Layer 5 of a small transformer language model trained on English Wikipedia (8 layers, counted from 0, width 96).
A neuron adds its activation times its output weights to the MLP's output. To switch it off is to set its activation to zero at one token and run the rest of the model.
A neuron's activation on a vector x is ReLU(weights . x + bias), where the dot is the dot product.

Input weights of the MLP neurons that the questions are about. A number n stands for n times 0.0052.
n68 (bias -0.203): -6 11 3 13 -22 10 -26 13 3 32 14 24 -83 31 -5 -27 -20 -51 15 12 -10 6 9 16 41 -3 82 7 21 -10 15 -15 -30 2 -14 -22 -17 84 -3 -6 -15 -29 -8 4 -18 6 59 -50 -13 53 -13 7 -4 20 -13 24 -17 -3 18 -60 24 -9 4 -11 -17 -13 -22 -9 68 -15 -10 -43 48 -58 -36 -20 11 23 -8 -19 -6 3 -39 -4 22 -6 30 63 8 -14 0 -6 48 24 -6 25
n94 (bias -0.089): 20 31 -10 -8 -13 11 -34 77 -25 -32 36 -20 -45 -15 12 14 -21 30 -8 9 -64 10 -23 -20 -2 -22 3 -53 -20 20 20 -3 10 7 22 13 -23 24 9 28 -32 -49 28 -21 9 3 -25 51 -35 -26 -19 38 -24 -29 -14 3 18 -10 -18 3 -30 -11 -10 -37 -18 17 -8 4 -13 -30 -6 45 -8 6 24 -1 20 19 -16 -18 -6 1 -8 37 17 26 -13 -14 6 -11 -21 42 19 44 23 -16
n105 (bias -0.161): -14 2 -19 12 47 -26 -16 47 34 6 10 15 1 2 -24 -6 14 18 -21 20 -65 42 6 -6 6 -29 9 -8 16 -10 45 -25 -22 -4 34 -10 -45 30 -20 -4 -20 -21 29 -63 -2 23 22 -22 1 -33 -6 -19 -32 61 -11 -18 39 -15 13 -25 -3 18 5 2 21 26 2 13 -3 25 -38 -30 -1 -65 -12 64 -40 53 -21 12 27 40 40 7 4 -39 -13 -9 -2 3 60 -38 -6 -5 9 13
n112 (bias -0.237): 18 26 15 31 -32 -36 -3 -20 2 14 7 -47 -27 -17 5 -30 45 -2 25 26 -41 25 -60 -33 1 -7 -7 51 34 15 -30 21 0 -12 -40 -5 -22 13 -23 -72 35 -94 -48 37 1 -12 34 3 8 70 25 -13 -34 14 -32 -47 18 -7 -8 8 74 35 0 -10 -4 49 13 -34 -7 -15 -59 26 62 1 34 -17 17 67 58 19 -20 20 -44 -27 -20 -20 -48 4 -53 -19 13 -37 64 45 14 69
n163 (bias -0.136): 17 -21 -12 -7 27 -60 -47 -29 7 64 -34 -8 6 -19 -47 -34 -8 25 20 -15 -32 -23 -23 21 72 -27 27 -2 2 -15 13 -41 10 8 18 26 -46 -25 -1 -6 39 27 0 -8 -17 33 -40 -33 -13 -23 -7 32 31 15 -3 58 -10 14 -19 23 36 14 -7 -6 -16 6 12 19 8 27 -41 -8 -36 21 -13 -55 43 46 2 21 -7 74 -78 1 -47 -22 -3 9 -14 28 18 32 -13 10 -2 10
n165 (bias -0.087): 55 -5 3 6 39 -33 -26 -8 -3 -2 -11 -22 -16 -25 -1 14 -26 -23 -12 4 0 25 25 -19 38 4 8 19 32 10 -18 -31 0 39 2 -9 10 -10 -43 5 9 -19 -17 -34 -55 71 36 12 -31 3 -9 20 -2 41 -14 4 5 23 -11 27 0 12 -16 -18 -38 -4 4 11 4 9 -12 -23 -19 -31 6 30 20 -13 13 1 29 -4 19 -18 -27 -24 -39 3 -14 19 -12 22 39 -2 -8 11
n167 (bias -0.206): 34 -8 19 10 -3 -5 -26 2 15 28 -10 42 2 11 -17 14 25 33 -51 -8 -50 -3 36 -10 -3 29 -32 -12 62 15 33 -20 -19 34 -6 -31 -7 -25 -3 14 -51 -21 -17 -56 -23 51 26 -31 1 17 -63 14 4 -7 -11 -6 23 29 0 20 -9 4 -34 -15 2 26 52 -22 -4 -7 -61 -14 34 -44 5 -30 38 44 19 -1 -10 -1 -7 2 -13 -21 -34 -15 28 10 -11 37 -39 46 -1 3
n171 (bias -0.139): 39 21 57 -33 -5 27 25 -5 6 -9 21 -28 -23 -22 -58 -20 -34 0 -33 -42 -40 33 5 42 -10 -4 57 35 -12 -1 79 0 22 9 10 -15 -57 11 -16 -23 -29 -8 23 -51 -70 0 4 50 -26 -5 -40 27 32 22 -24 -11 5 -19 -2 20 -14 -40 14 43 -8 46 18 -31 30 -30 2 -39 3 -18 -7 15 -8 10 -23 19 -13 -25 -11 20 19 -17 -54 -24 -59 42 23 0 41 61 52 -2
n180 (bias -0.088): 28 71 6 -29 8 -30 -17 11 10 9 -3 4 17 -62 9 -24 -3 1 -19 13 -15 30 -48 -2 -21 24 16 16 -30 -32 40 14 5 18 -7 67 -11 -28 -11 -33 2 -19 -3 28 -1 -29 -38 21 3 15 8 4 -41 7 -15 -31 18 12 -29 3 42 -9 -16 2 9 6 -4 34 3 25 -33 19 19 -2 -18 31 4 12 -30 10 -54 43 8 -6 11 4 17 9 -19 -8 22 20 75 3 -2 -15
n198 (bias -0.111): 19 39 -4 -37 -33 -2 27 21 -7 29 -5 -13 -28 54 4 -66 36 36 12 34 -18 0 -11 1 70 -27 -13 -13 40 0 24 -56 -21 3 9 53 -31 -12 28 1 -32 -42 43 4 7 -4 15 12 17 -2 -7 35 -16 -13 -4 4 -46 15 -52 1 28 -25 -14 -4 -64 61 25 -43 -7 9 45 -35 -6 2 -27 -15 0 39 -19 21 -10 6 -35 15 52 17 -15 -21 50 -38 5 -28 37 -9 24 -10
n201 (bias -0.288): 36 28 29 -22 -46 -7 -9 8 -32 22 -26 3 20 -14 9 39 9 78 29 49 21 -11 -26 27 21 19 -15 56 -32 -56 60 3 -35 1 4 6 4 8 -4 -4 -29 18 46 38 -67 0 -26 -33 15 59 20 29 -28 54 -8 -5 10 -58 26 3 -9 48 -50 -53 26 -32 16 16 25 -47 5 24 38 -28 -89 27 -30 -28 -14 -28 -59 2 3 19 23 -56 -35 35 -24 40 -29 17 -1 38 20 10
n207 (bias -0.229): 37 2 28 24 10 -4 -3 -17 -15 35 -19 -16 33 21 16 -27 -24 1 -7 -22 -7 62 1 -55 48 35 -8 -19 43 0 28 26 6 29 -14 -2 2 29 2 -41 3 5 -36 -12 -20 13 25 16 -12 9 10 9 21 10 -9 -8 -19 -21 -18 58 46 13 -17 -10 -33 -10 45 -45 -18 -54 -39 28 -32 -13 31 -44 -6 -10 19 -35 28 -10 -15 -25 22 -52 10 11 -2 -25 -26 3 -11 24 -12 -15
n218 (bias -0.101): 4 33 -4 -8 13 -19 35 -13 2 -18 2 3 -1 8 10 -23 -24 14 81 23 -7 -43 -7 -29 -7 39 -13 1 -25 37 6 -14 8 16 10 15 -4 1 -40 -17 14 -2 -5 12 -2 -36 -14 -39 21 89 26 33 -38 27 -22 -28 -13 -10 -7 -30 7 30 12 -40 -18 -3 14 -3 -2 12 -11 3 16 3 -34 -29 -33 15 -34 14 -81 37 12 21 41 10 -61 11 -32 28 -12 -7 26 54 6 25
n233 (bias -0.179): 4 0 -16 1 -14 -5 -8 0 3 -29 -12 35 -15 -2 -3 -51 23 23 23 16 -28 -41 -12 9 33 -33 48 14 -56 27 24 0 -5 17 25 -27 -31 46 -19 -25 2 -43 18 13 -61 27 40 17 11 22 5 52 17 54 -22 18 -17 10 4 29 51 -79 18 -46 -45 7 -8 2 38 12 33 -41 -10 8 -44 -6 47 3 -21 -13 28 -25 -45 -39 20 -7 -9 -20 -13 -25 -2 -14 47 -12 12 17
n237 (bias -0.171): 42 22 -42 14 -20 -3 3 -18 1 22 35 30 -30 -35 53 30 3 -34 40 -25 -39 4 -47 -27 30 12 6 -40 27 6 16 16 -11 -4 20 41 -70 -38 -42 -58 28 -28 1 22 34 -20 -1 -45 -30 23 5 26 -2 -16 -19 -4 -12 -37 14 -19 13 -2 -21 1 17 58 17 -25 7 -23 31 6 5 15 -14 4 -27 -4 17 36 5 40 -13 60 -8 12 -16 10 14 33 4 13 12 35 67 -10
n253 (bias -0.161): 54 11 -26 -26 -1 9 23 54 60 52 27 -42 -19 22 10 28 -38 -8 -12 50 -49 58 -5 8 10 12 -18 7 17 -29 30 -9 -95 13 33 31 -35 -48 7 1 -17 17 -11 28 1 -21 37 -47 -49 14 -43 2 11 -17 -16 46 -26 -7 8 -5 -12 -39 -15 -9 28 34 26 23 26 -30 -13 39 -33 -36 -17 16 -32 43 -58 35 -4 -15 -40 31 -10 -42 -17 48 -18 13 -7 -7 29 83 1 -13

Output weights of the MLP neurons that the questions are about. A number n stands for n times 0.0064.
n68: -56 8 -7 5 29 45 18 1 12 27 -36 2 -4 8 26 -32 8 -8 31 27 -61 -26 21 -24 4 -13 -7 7 6 -21 -20 10 12 -27 14 4 24 6 0 -20 9 -6 -15 -18 34 -27 12 21 2 36 -3 -38 -33 -19 1 7 17 -17 21 6 4 16 -23 -12 -19 -8 1 -10 -9 3 24 39 17 -6 12 -1 -17 -9 -8 -4 22 -34 -43 49 -1 12 13 -12 23 7 1 15 -11 22 -6 -14
n94: -9 6 13 18 -8 1 -9 -1 6 21 9 -11 10 -2 17 5 -9 -1 8 -18 3 -12 -15 -21 20 -6 2 13 -16 4 -8 20 -27 -8 29 -2 -31 -10 6 -22 4 -6 -35 7 -6 -20 17 0 5 -13 -10 3 5 36 66 -9 0 20 -1 -25 -11 19 -1 8 13 -5 -8 10 -5 -5 28 -17 34 -35 2 -20 7 2 -10 41 -1 27 3 -4 7 13 -35 -25 -15 20 12 -10 0 4 -12 5
n105: -3 -17 -17 3 3 -14 17 -11 -4 17 10 13 5 -1 -9 31 -13 -21 -4 12 -17 -8 -8 10 -21 -15 -21 1 -38 -19 0 1 -13 -9 -11 -1 -24 16 15 -24 54 5 8 18 -3 -38 -13 -16 -23 34 -11 -1 6 -38 55 11 2 -34 -45 17 10 24 24 -9 -20 -40 52 16 5 0 -8 10 19 23 -10 -12 -3 -11 -10 2 3 15 2 31 -24 29 -8 12 38 0 -12 44 10 -10 -2 0
n112: -20 22 5 20 17 9 -26 -24 -7 14 16 -23 -1 8 -23 28 36 -8 19 -22 -12 -11 -7 -3 15 -31 24 21 56 2 -44 -28 -31 10 -23 -38 35 9 -34 6 19 -12 -50 -12 9 1 -14 -22 8 -13 37 -41 7 -2 33 -12 -2 -15 31 35 10 -18 19 -2 33 11 26 4 20 27 -2 21 19 34 -31 9 -20 26 51 -27 -11 -25 -25 -37 -66 7 -17 31 -20 42 -26 -35 -18 -5 8 -8
n163: -22 -17 8 6 0 -5 -1 -7 -31 -26 10 0 -8 -11 -2 -32 15 31 14 3 5 -31 47 14 -27 -9 20 -20 17 -17 5 33 -6 -2 -23 -22 18 -16 -30 -5 23 9 -10 0 -26 37 -25 -18 -13 19 24 24 23 37 -21 5 -45 8 11 -12 1 12 34 -23 5 0 -11 -29 33 -5 0 -10 37 3 -2 6 1 -23 23 -7 -10 10 -6 8 4 17 -25 -10 -23 -28 12 -16 49 26 -41 11
n165: -19 1 -1 -4 -13 3 4 11 -1 9 -12 -39 -7 0 8 0 -10 28 0 15 9 4 8 -11 -37 16 -20 2 -18 12 -19 33 25 -1 -13 -9 7 23 2 -7 -3 -27 17 7 14 -12 27 -6 7 3 -29 -19 0 -6 -4 -10 -3 7 -20 -32 6 15 12 -1 -2 7 -17 -10 6 11 16 -19 -16 36 -20 17 9 8 7 -12 2 17 -5 13 12 -13 43 -6 4 -8 1 -3 -18 7 11 -19
n167: 21 -6 1 24 -2 -14 6 -32 17 22 0 30 -2 6 -19 21 -12 15 -27 -22 -24 -16 -30 -4 6 16 -2 -19 -14 5 -26 -18 -14 -6 -18 10 -18 -9 8 -13 0 -24 21 23 -26 44 -12 26 -2 10 -13 -23 19 0 30 -21 19 15 -18 -16 -30 13 22 -23 26 18 33 -18 7 -9 -21 -5 9 11 -9 32 1 11 -23 7 -15 22 21 1 13 -2 10 37 -6 -8 -10 -5 -45 -6 -36 47
n171: -13 -15 10 29 -3 -28 -45 39 -49 61 -17 12 -9 28 -9 -44 -19 -21 -15 -35 -13 -38 -32 -13 -11 -31 24 2 -1 -13 2 37 18 -19 7 19 5 -2 14 -17 16 -4 -5 -6 -18 -9 19 5 24 2 16 6 -30 25 94 -4 -14 0 17 12 38 -10 -5 -5 26 -3 -14 0 -10 -6 5 11 -13 4 29 1 -10 21 17 18 18 -12 -7 13 10 2 -15 3 -2 2 1 19 3 0 -4 -38
n180: 13 -14 -14 -8 12 -1 14 -10 -1 10 2 -1 20 -21 -5 2 1 0 -24 -5 9 -6 17 27 8 3 4 0 3 4 -16 -2 -9 -19 -3 -15 44 -18 19 -12 3 -11 -22 0 9 -53 -16 -4 18 -1 -1 8 -7 2 42 29 12 5 -5 -11 1 6 -17 13 -14 8 -22 -10 12 24 -6 3 38 -13 19 22 20 3 -11 9 16 -4 -14 -42 3 -23 -1 -12 10 6 7 -7 17 -14 10 -6
n198: -26 7 -16 5 4 11 48 3 -3 -1 2 -10 -2 -26 -27 24 0 10 -32 43 20 -2 21 10 7 -3 -45 -4 17 -18 -4 3 4 18 -14 -13 6 25 34 -9 31 -34 -4 3 1 23 1 -19 1 -33 -16 12 2 -17 -27 -4 -30 -3 16 -14 -30 17 -5 36 -1 -10 4 6 9 -9 -28 -31 21 21 0 22 21 -5 28 -24 12 -2 16 5 -23 17 -11 11 24 10 10 -15 -13 -5 -9 14
n201: 44 5 24 27 41 -18 35 -6 -9 -11 2 9 -22 18 14 -7 -8 44 -12 -21 -27 -50 -29 -49 7 -17 -23 12 -28 57 -17 12 -17 23 9 3 -35 4 -1 16 -52 17 -50 -16 24 -46 -14 7 -9 -12 6 -3 22 -26 26 7 -9 -2 -8 1 -10 7 -18 27 -14 -23 -30 26 54 36 56 15 -11 -8 -19 -8 12 -13 -1 -6 20 -51 -33 30 -4 -12 2 4 -19 -1 44 7 23 41 3 13
n207: 43 3 5 -12 -34 14 -25 -7 2 -23 30 -9 -4 -5 7 17 26 -11 11 16 -7 -13 22 13 -6 -5 0 -13 7 -26 5 -16 -12 3 12 1 -44 15 -11 25 10 2 -1 -8 -9 -44 12 25 24 18 -1 -2 1 2 -10 -15 6 -13 -5 -17 -1 1 -34 -8 -17 20 -19 -18 22 31 32 -8 -4 -8 -8 10 7 -10 6 -21 -14 18 -6 11 9 -26 -27 -6 11 -9 -12 16 38 10 3 29
n218: 12 -4 5 -1 19 14 7 9 13 15 -23 -15 3 25 -12 -8 -14 13 -6 16 0 -7 2 -11 23 13 10 -1 10 -2 -34 -12 -17 -7 -6 -2 41 -16 -4 3 -1 -43 -10 21 19 -66 0 -3 12 18 16 3 -1 -25 67 21 8 -3 17 15 -14 -3 -19 -4 26 -4 -3 15 -30 -3 -11 18 1 -12 5 3 -4 -25 18 -32 24 -23 -2 -4 -19 4 23 9 1 21 -8 -14 4 10 0 1
n233: 2 36 -5 21 7 -30 41 22 3 23 -8 -7 18 10 13 -32 -1 9 2 -12 15 -14 25 19 -3 20 -16 19 13 -18 -45 -21 -18 -43 6 18 8 -15 32 -12 51 -2 -15 18 19 -20 -24 11 8 -30 6 29 -19 -29 -12 6 15 -17 2 -47 -24 18 -11 24 19 8 3 -27 -27 11 0 11 46 -34 14 -8 -5 9 4 14 -9 -16 -10 2 10 10 14 17 29 35 -17 -66 -36 12 -15 8
n237: -4 -4 12 6 -10 -30 -20 27 27 16 -21 -29 15 -8 -20 10 -13 5 5 -20 6 26 -17 20 9 -7 -13 -23 -17 17 -6 33 5 -8 20 -20 34 -11 1 -11 -8 -50 -12 -13 8 -45 -5 -37 -5 -23 64 30 24 30 2 -16 12 8 22 -5 -16 -26 3 10 -2 -13 -11 1 18 -8 28 10 4 -23 -2 -11 -32 -15 9 23 2 10 4 -3 0 -8 12 35 11 -19 0 6 -3 -3 6 30
n253: 18 8 16 1 39 16 -5 -12 -11 -7 -8 -26 -2 -11 30 22 13 25 -39 29 -14 -27 2 -29 7 10 -8 -15 7 -29 39 -26 32 17 8 -10 7 -2 8 -8 -22 -4 21 24 -9 -91 0 -32 10 19 -12 4 -13 4 58 -8 13 38 -6 -48 -11 -15 -8 58 -16 -5 23 9 13 25 -15 -23 -48 6 12 -19 7 13 3 1 11 30 12 -31 -6 7 -25 -26 -1 17 -16 -5 -7 41 16 -5

Each question names a token from some text and the token that comes next. It shows the vector x that enters the MLP there. A number n stands for n times 0.084.

Then comes g, the gradient of the next token's log-probability with respect to the MLP's output, scaled to length 1. A neuron's effect is roughly proportional to its activation times (output weights . g). A number n stands for n times 0.0042.

" an", then "al"
x: -28 28 33 23 3 3 13 -4 13 -12 10 -21 -18 -12 12 -12 3 -8 4 -1 -30 14 -8 7 -17 1 -2 -24 -18 -10 -12 -17 13 -20 -10 -6 6 -5 -4 -5 1 -8 -16 -8 19 -61 4 -5 -5 5 10 -8 -1 2 48 11 -23 17 17 17 -1 14 -8 7 14 -29 2 -9 31 4 -7 7 6 11 21 -18 -7 6 7 25 3 -20 3 -9 -8 5 0 16 5 -8 2 4 2 4 -17 13
g: 7 -11 -35 13 -18 38 14 -19 -4 -37 -14 5 -51 10 -15 -6 -43 8 -6 -15 40 17 3 -9 -17 -4 -14 -6 -8 11 0 1 -5 -8 -30 -36 9 -31 4 16 20 -7 -21 4 27 7 -33 22 1 -34 19 6 52 -40 13 3 32 48 10 19 32 0 30 -34 16 42 -21 18 36 5 23 -29 27 21 -7 16 36 18 14 -14 11 27 -11 -78 -17 -13 26 8 10 14 9 -67 -33 3 -20 0
Which neuron, switched off, lowers the next token's probability most? n112

" the", then " league"
x: 3 17 16 6 6 8 9 -2 -8 -9 3 -6 -11 0 5 7 1 9 -1 -12 -26 18 -1 2 3 5 15 -7 -6 -2 -8 -2 -1 11 -8 7 1 4 -7 11 -6 -5 -6 -3 19 -93 -10 5 -3 -15 0 0 -4 -14 75 5 1 7 4 -4 -3 8 -12 -17 7 -19 -3 3 7 -9 -4 2 5 2 15 6 13 -7 -8 18 -8 7 -3 -12 -4 5 -7 1 1 0 0 4 -2 5 -7 -12
g: -36 18 -11 -20 36 -9 -22 14 38 46 2 -1 -6 -12 28 -23 -17 59 11 24 11 -12 3 -35 25 10 -56 15 47 -14 20 23 3 -26 -23 10 -25 -42 15 -18 6 -14 -1 28 -10 -2 39 21 29 11 29 -8 -25 -46 16 -22 -27 3 -50 -26 1 2 -43 31 15 -19 5 32 53 -22 19 -24 18 -16 5 -13 -28 -9 26 -6 38 -37 -8 -12 39 24 -11 -2 0 -2 -29 -1 -10 -13 8 -16
Which two neurons, each switched off alone, lower its probability most, in order? n94, n253

"eth", then " ("
x: -23 -5 -21 6 -10 11 3 -10 8 -7 -13 4 -21 -6 -8 30 2 -30 -26 -25 -17 20 -6 -12 -26 5 13 -12 5 15 -27 -9 10 -30 -20 -26 20 -30 -17 25 33 12 -8 3 8 -8 -1 -8 4 2 -17 -11 21 0 47 21 11 23 7 3 24 1 35 25 -15 27 6 12 8 -29 2 11 -7 38 -1 0 9 15 5 9 2 3 8 -36 -8 15 10 17 -10 -18 -4 9 7 8 -26 1
g: -14 -19 11 -41 0 -3 -8 -36 4 13 -18 -3 -39 -36 -22 -34 -5 21 -28 -4 -19 20 3 10 -14 17 -19 -36 15 -54 19 18 -13 -24 9 1 -29 17 29 8 32 -3 -17 5 -35 -4 4 9 -4 55 -10 -18 -13 4 -12 -14 -7 26 2 0 -20 -5 24 -4 -29 30 33 21 -65 -14 49 41 -23 -20 37 1 14 -19 28 14 -14 0 10 53 40 8 3 4 -15 61 -15 -27 36 7 21 38
Which neuron, switched off, raises the next token's probability most? n112

" E", then "ne"
x: -13 14 19 -7 2 6 1 0 -20 -8 6 -5 22 -18 29 -9 -6 -9 -27 -9 -8 15 11 3 -5 13 -27 -14 -6 16 9 -3 -2 -41 -7 -9 6 -19 -24 44 17 14 -7 3 -8 -12 -16 -6 -8 -7 -6 -5 15 -6 54 -12 -15 13 2 -8 17 39 -9 20 33 -24 12 1 4 -7 3 10 -9 1 14 -4 8 6 10 21 6 3 19 1 7 -26 -3 -7 5 -15 -9 -24 -13 23 -47 13
g: -4 -5 -17 22 18 24 -16 -4 43 8 49 -68 -74 -22 -3 9 -20 -11 22 1 -22 -21 -12 -11 5 -1 -10 3 15 -11 5 -34 -39 6 18 -13 6 15 0 -8 -3 38 6 -20 -29 -8 39 -54 19 46 0 -4 -21 -11 0 13 -4 5 -2 -12 -19 -13 -10 14 3 -9 51 9 -3 -10 -23 -28 -10 45 18 -23 17 38 0 -14 -6 34 31 21 -73 17 -11 40 -6 -3 -13 10 33 38 5 11
Which neuron, switched off, lowers the next token's probability most? n207

" E", then "nd"
x: -5 25 34 -2 -2 -8 11 1 -20 -14 10 -9 7 -22 33 5 3 -8 -13 -2 -4 24 9 1 -1 2 -33 -16 -4 19 4 -5 0 -30 -21 -22 11 -8 -16 35 8 5 -14 -2 6 -6 -18 -2 -9 -14 1 2 1 -1 60 -23 -21 5 1 -10 14 25 -6 4 27 -5 7 -7 8 -8 1 16 -9 0 10 -6 -4 11 8 20 13 5 6 -2 18 -23 -12 -6 7 -20 23 -5 -7 14 -51 7
g: -10 34 -49 -23 -19 -60 7 2 -5 -23 -3 -16 7 26 -2 -2 18 -18 15 11 13 20 26 -15 4 5 33 -30 30 -39 -12 4 -42 -8 -3 48 -23 -16 9 15 0 -17 22 -21 24 -22 31 27 4 -28 -42 26 5 -9 -19 -57 19 -37 49 -24 3 5 -46 37 21 6 31 0 -3 -43 15 -2 -6 10 -5 16 -8 -21 -13 35 -6 -10 9 21 -5 -11 -18 -31 34 11 15 64 -18 30 23 16
Which neuron, switched off, lowers the next token's probability most? n207

" At", then " the"
x: -27 -20 15 6 -20 39 18 2 -18 -24 8 3 4 5 16 -3 -12 -20 5 -34 31 15 1 -4 -17 11 4 -20 -9 15 2 15 -11 5 1 -18 -7 14 -13 1 -9 -3 0 -15 3 -28 13 0 -23 -17 29 -14 -7 -36 56 15 8 -6 13 12 20 -10 -9 3 15 -10 -13 3 31 4 25 -19 10 -17 20 1 32 -10 -21 8 6 -18 -27 7 12 4 9 -4 -8 -20 -5 0 14 6 -18 -16
g: -52 -28 0 -23 -22 -18 -3 -29 -41 2 20 7 -11 43 38 -24 46 -32 0 10 -37 -20 6 0 -6 -2 -31 2 18 55 -10 34 31 -21 -23 5 -13 -22 -12 -31 20 25 24 -28 -35 -34 -3 44 -10 1 13 -12 -14 18 5 20 55 30 -44 35 11 -7 19 -2 5 -1 -11 37 2 -30 24 16 -13 33 16 -12 15 -36 -6 -18 2 -28 2 16 18 30 32 37 10 5 5 -16 -14 8 -47 -19
Which neuron, switched off, lowers the next token's probability most? n68

"In", then " several"
x: -6 -14 -6 -19 12 22 8 1 -6 -38 16 -5 0 -5 13 -12 -39 8 24 -34 -9 -5 -6 0 -12 17 18 -19 1 4 -5 0 17 4 1 -18 -16 6 -10 -9 18 24 -1 -17 3 -40 4 -7 -13 -14 4 -3 -9 -3 61 1 13 -13 13 12 5 -3 -3 13 10 -3 -14 12 24 -1 19 13 0 13 -6 13 -5 5 -29 20 8 -39 9 13 6 -3 7 4 -1 -27 3 18 14 -11 -7 6
g: -7 -23 -2 -1 -21 5 -32 -73 -26 -21 -40 6 40 28 21 4 37 -12 6 15 -11 5 -12 4 43 -22 5 6 17 32 0 -14 -13 -9 -17 16 -6 -17 -23 20 -22 41 -17 -6 -2 -13 -10 30 -2 29 18 8 10 -28 40 -20 31 17 -25 16 -14 26 56 -25 33 -28 -18 40 19 -42 3 -18 47 53 -42 -13 -27 2 3 -20 -13 -12 -25 -15 17 -22 4 -11 15 -17 47 8 22 -20 -28 11
Which neuron, switched off, lowers the next token's probability most? n94

"e", then "u"
x: -12 -13 -12 9 19 -23 0 -8 -5 -7 -4 7 -4 -3 -10 2 -10 -1 1 1 -1 16 3 5 -17 -14 15 -7 -11 9 -23 16 -5 1 -18 6 6 -16 2 33 26 -12 1 -12 -23 -7 -9 -8 16 5 24 -25 -4 17 71 12 7 -16 11 3 4 11 24 -4 11 -5 -20 -6 12 11 14 30 -3 -37 -9 -3 8 -15 -14 4 45 -6 -8 -29 3 -10 4 0 8 10 -8 6 -8 7 -41 -2
g: -19 12 23 -32 -44 -11 -9 -43 3 -8 -6 69 -22 -15 12 16 -14 -38 -6 -42 12 -47 1 -22 -10 27 -7 3 10 35 12 -19 40 -48 12 -37 17 28 -26 -10 -21 20 -12 -43 9 32 8 -23 4 -11 24 14 -9 1 9 -4 -25 56 -33 -6 11 21 -1 -1 -1 15 -11 51 70 16 -1 29 10 2 2 29 -12 30 18 -5 -24 -3 10 0 4 1 3 15 3 -26 10 26 1 -16 -58 -5
Which neuron, switched off, raises the next token's probability most? n165

" V", then "er"
x: -6 -2 20 -6 14 17 13 -4 -8 -4 11 10 9 -11 -3 4 -18 11 -41 -32 29 -33 16 -11 -3 20 -18 -2 6 22 -5 -13 41 8 -17 -14 18 -11 -3 50 -1 -32 -10 -18 -6 10 -16 8 -15 -8 4 -32 -11 1 64 22 26 0 -10 3 -7 4 -6 18 -1 -7 14 -3 8 -5 11 -1 -1 5 10 5 10 -10 4 24 0 -25 13 -4 6 -11 -1 4 10 -9 -7 -27 -5 0 -43 -8
g: -35 -14 -32 -8 30 -14 -28 -4 -28 13 -19 -37 22 -11 -43 -5 31 1 16 36 56 -19 38 -49 -34 25 -4 -14 -5 -6 -17 -56 7 9 -34 -5 -3 17 -5 21 24 -31 -7 20 12 -17 -18 -23 31 -9 -2 -23 14 -31 10 9 -17 12 -1 18 -36 42 52 36 -30 19 26 -1 17 -3 21 24 -11 48 -5 -2 14 -16 43 4 25 1 9 0 -27 16 -9 -33 28 -1 -30 44 18 -8 -10 -26
Which neuron, switched off, raises the next token's probability most? n167

"i", then ","
x: -20 -3 -17 -1 -3 -1 -7 10 -29 19 0 8 -19 6 -1 -11 9 -10 -34 -7 -36 3 4 0 6 8 -15 -27 -12 16 -18 -5 5 -6 -16 -14 30 -16 -22 30 -20 6 -9 4 -10 -12 1 23 -12 -19 -9 4 8 1 55 0 -2 35 -10 -8 -9 15 9 24 -8 -23 -26 13 -11 -20 -11 9 6 15 17 -8 -17 -8 7 25 16 21 14 1 -8 2 18 26 6 13 17 5 -6 2 -12 11
g: 29 -13 19 -21 -22 8 -6 -14 11 -16 -4 -17 7 15 -47 26 2 -46 -21 -1 -26 36 30 32 -33 54 26 -46 8 -8 -23 27 -8 -32 -10 16 0 -15 -9 -13 0 -4 -4 -11 14 -39 -56 29 17 9 5 14 -19 11 0 32 32 -20 -47 39 -33 -7 29 38 8 -11 -4 -11 -54 3 8 33 -20 39 0 -31 31 -7 46 -1 31 -28 -19 17 15 23 6 -1 20 -13 -20 45 -6 8 -15 -15
Which neuron, switched off, raises the next token's probability most? n94

"ian", then "t"
x: 10 12 25 25 9 18 -3 -11 -29 0 -1 -1 -27 1 -8 10 23 -16 1 -13 -6 1 9 -20 -17 -12 -1 -12 2 25 -28 -8 -12 -14 -20 -7 14 8 -4 15 1 6 -16 -5 -20 -35 2 17 14 1 0 15 -25 5 72 6 5 -10 3 1 0 1 9 26 3 -19 -11 10 6 -14 -19 -6 3 23 20 -16 4 -7 7 19 22 9 12 -18 7 -17 -1 -11 4 -16 21 -2 -2 -6 -3 11
g: -25 40 10 24 -16 -4 -12 17 9 19 25 -53 26 -35 -9 3 21 -40 46 -22 10 3 -14 -19 21 -8 23 -42 14 -24 2 -8 -45 22 18 -4 5 43 -9 -10 17 -6 0 21 -5 -18 11 16 4 4 0 18 27 13 -16 -48 -42 -30 13 8 36 -11 -29 34 15 15 2 5 0 5 -25 -26 2 -28 19 15 -30 12 34 36 -48 13 -30 58 9 -51 -41 -20 -18 10 -17 -18 36 12 29 8
Which neuron, switched off, lowers the next token's probability most? n112

".\n\n", then "==="
x: -7 -21 19 -14 -5 -6 4 0 -13 -16 3 -1 -17 -10 3 -3 -1 -1 -18 -16 14 6 -4 7 -9 6 13 -7 -6 12 -6 -1 17 -13 -7 3 -13 0 -16 20 -13 22 -3 1 -9 -16 4 14 1 -49 -5 2 2 13 86 -8 4 4 -2 18 0 -4 3 -9 4 -3 -5 -18 -12 -5 12 -5 -6 -12 15 -13 -28 5 10 15 -2 -24 5 -2 21 17 -2 8 2 11 2 -18 15 15 23 -13
g: -28 -6 10 25 -22 -30 -5 -9 9 20 6 51 -2 39 -29 -7 -39 -23 5 14 -28 25 23 -12 -16 -23 -3 10 39 13 -48 -7 13 -30 -5 34 7 -56 7 7 -18 6 31 -10 -5 -34 5 49 38 12 5 40 -41 1 29 -25 -38 9 30 -15 14 -11 -4 47 -20 -7 -7 -13 45 -21 15 -59 -5 4 19 43 1 -33 -1 -11 19 -12 -4 -20 17 18 37 2 12 -40 10 -34 7 -13 -11 15
Which neuron, switched off, lowers the next token's probability most? n171

"ical", then " Trans"
x: 2 5 -6 5 -2 17 17 -5 1 7 -12 -2 17 -4 -9 -3 -5 -26 -24 -36 -20 12 -10 -12 -14 -5 16 -18 8 5 -2 -6 -12 -35 -25 -8 18 -5 -16 -3 5 17 -8 -8 21 -57 -3 21 -2 -6 -10 -5 -15 -10 55 8 7 6 3 7 -5 4 31 37 8 -18 6 15 15 3 0 -1 -2 33 3 -5 -10 2 0 30 10 21 34 -21 -1 6 -4 3 -17 -15 9 -21 4 -3 -3 8
g: 6 21 14 -19 15 14 40 15 15 17 -32 24 -27 -24 20 12 -15 -37 -5 -13 41 -7 -8 1 31 9 -29 10 2 0 40 -27 18 22 -1 17 -17 3 17 -36 -20 -20 -6 -7 -35 6 20 -7 16 -26 -11 -21 41 -14 2 -38 -22 27 -24 18 27 2 -16 -8 7 7 15 38 -27 31 40 17 -71 34 -5 12 31 15 -23 -40 -68 -3 -39 -2 -30 25 8 7 9 39 -27 -17 -40 -1 23 20
Which neuron, switched off, raises the next token's probability most? n180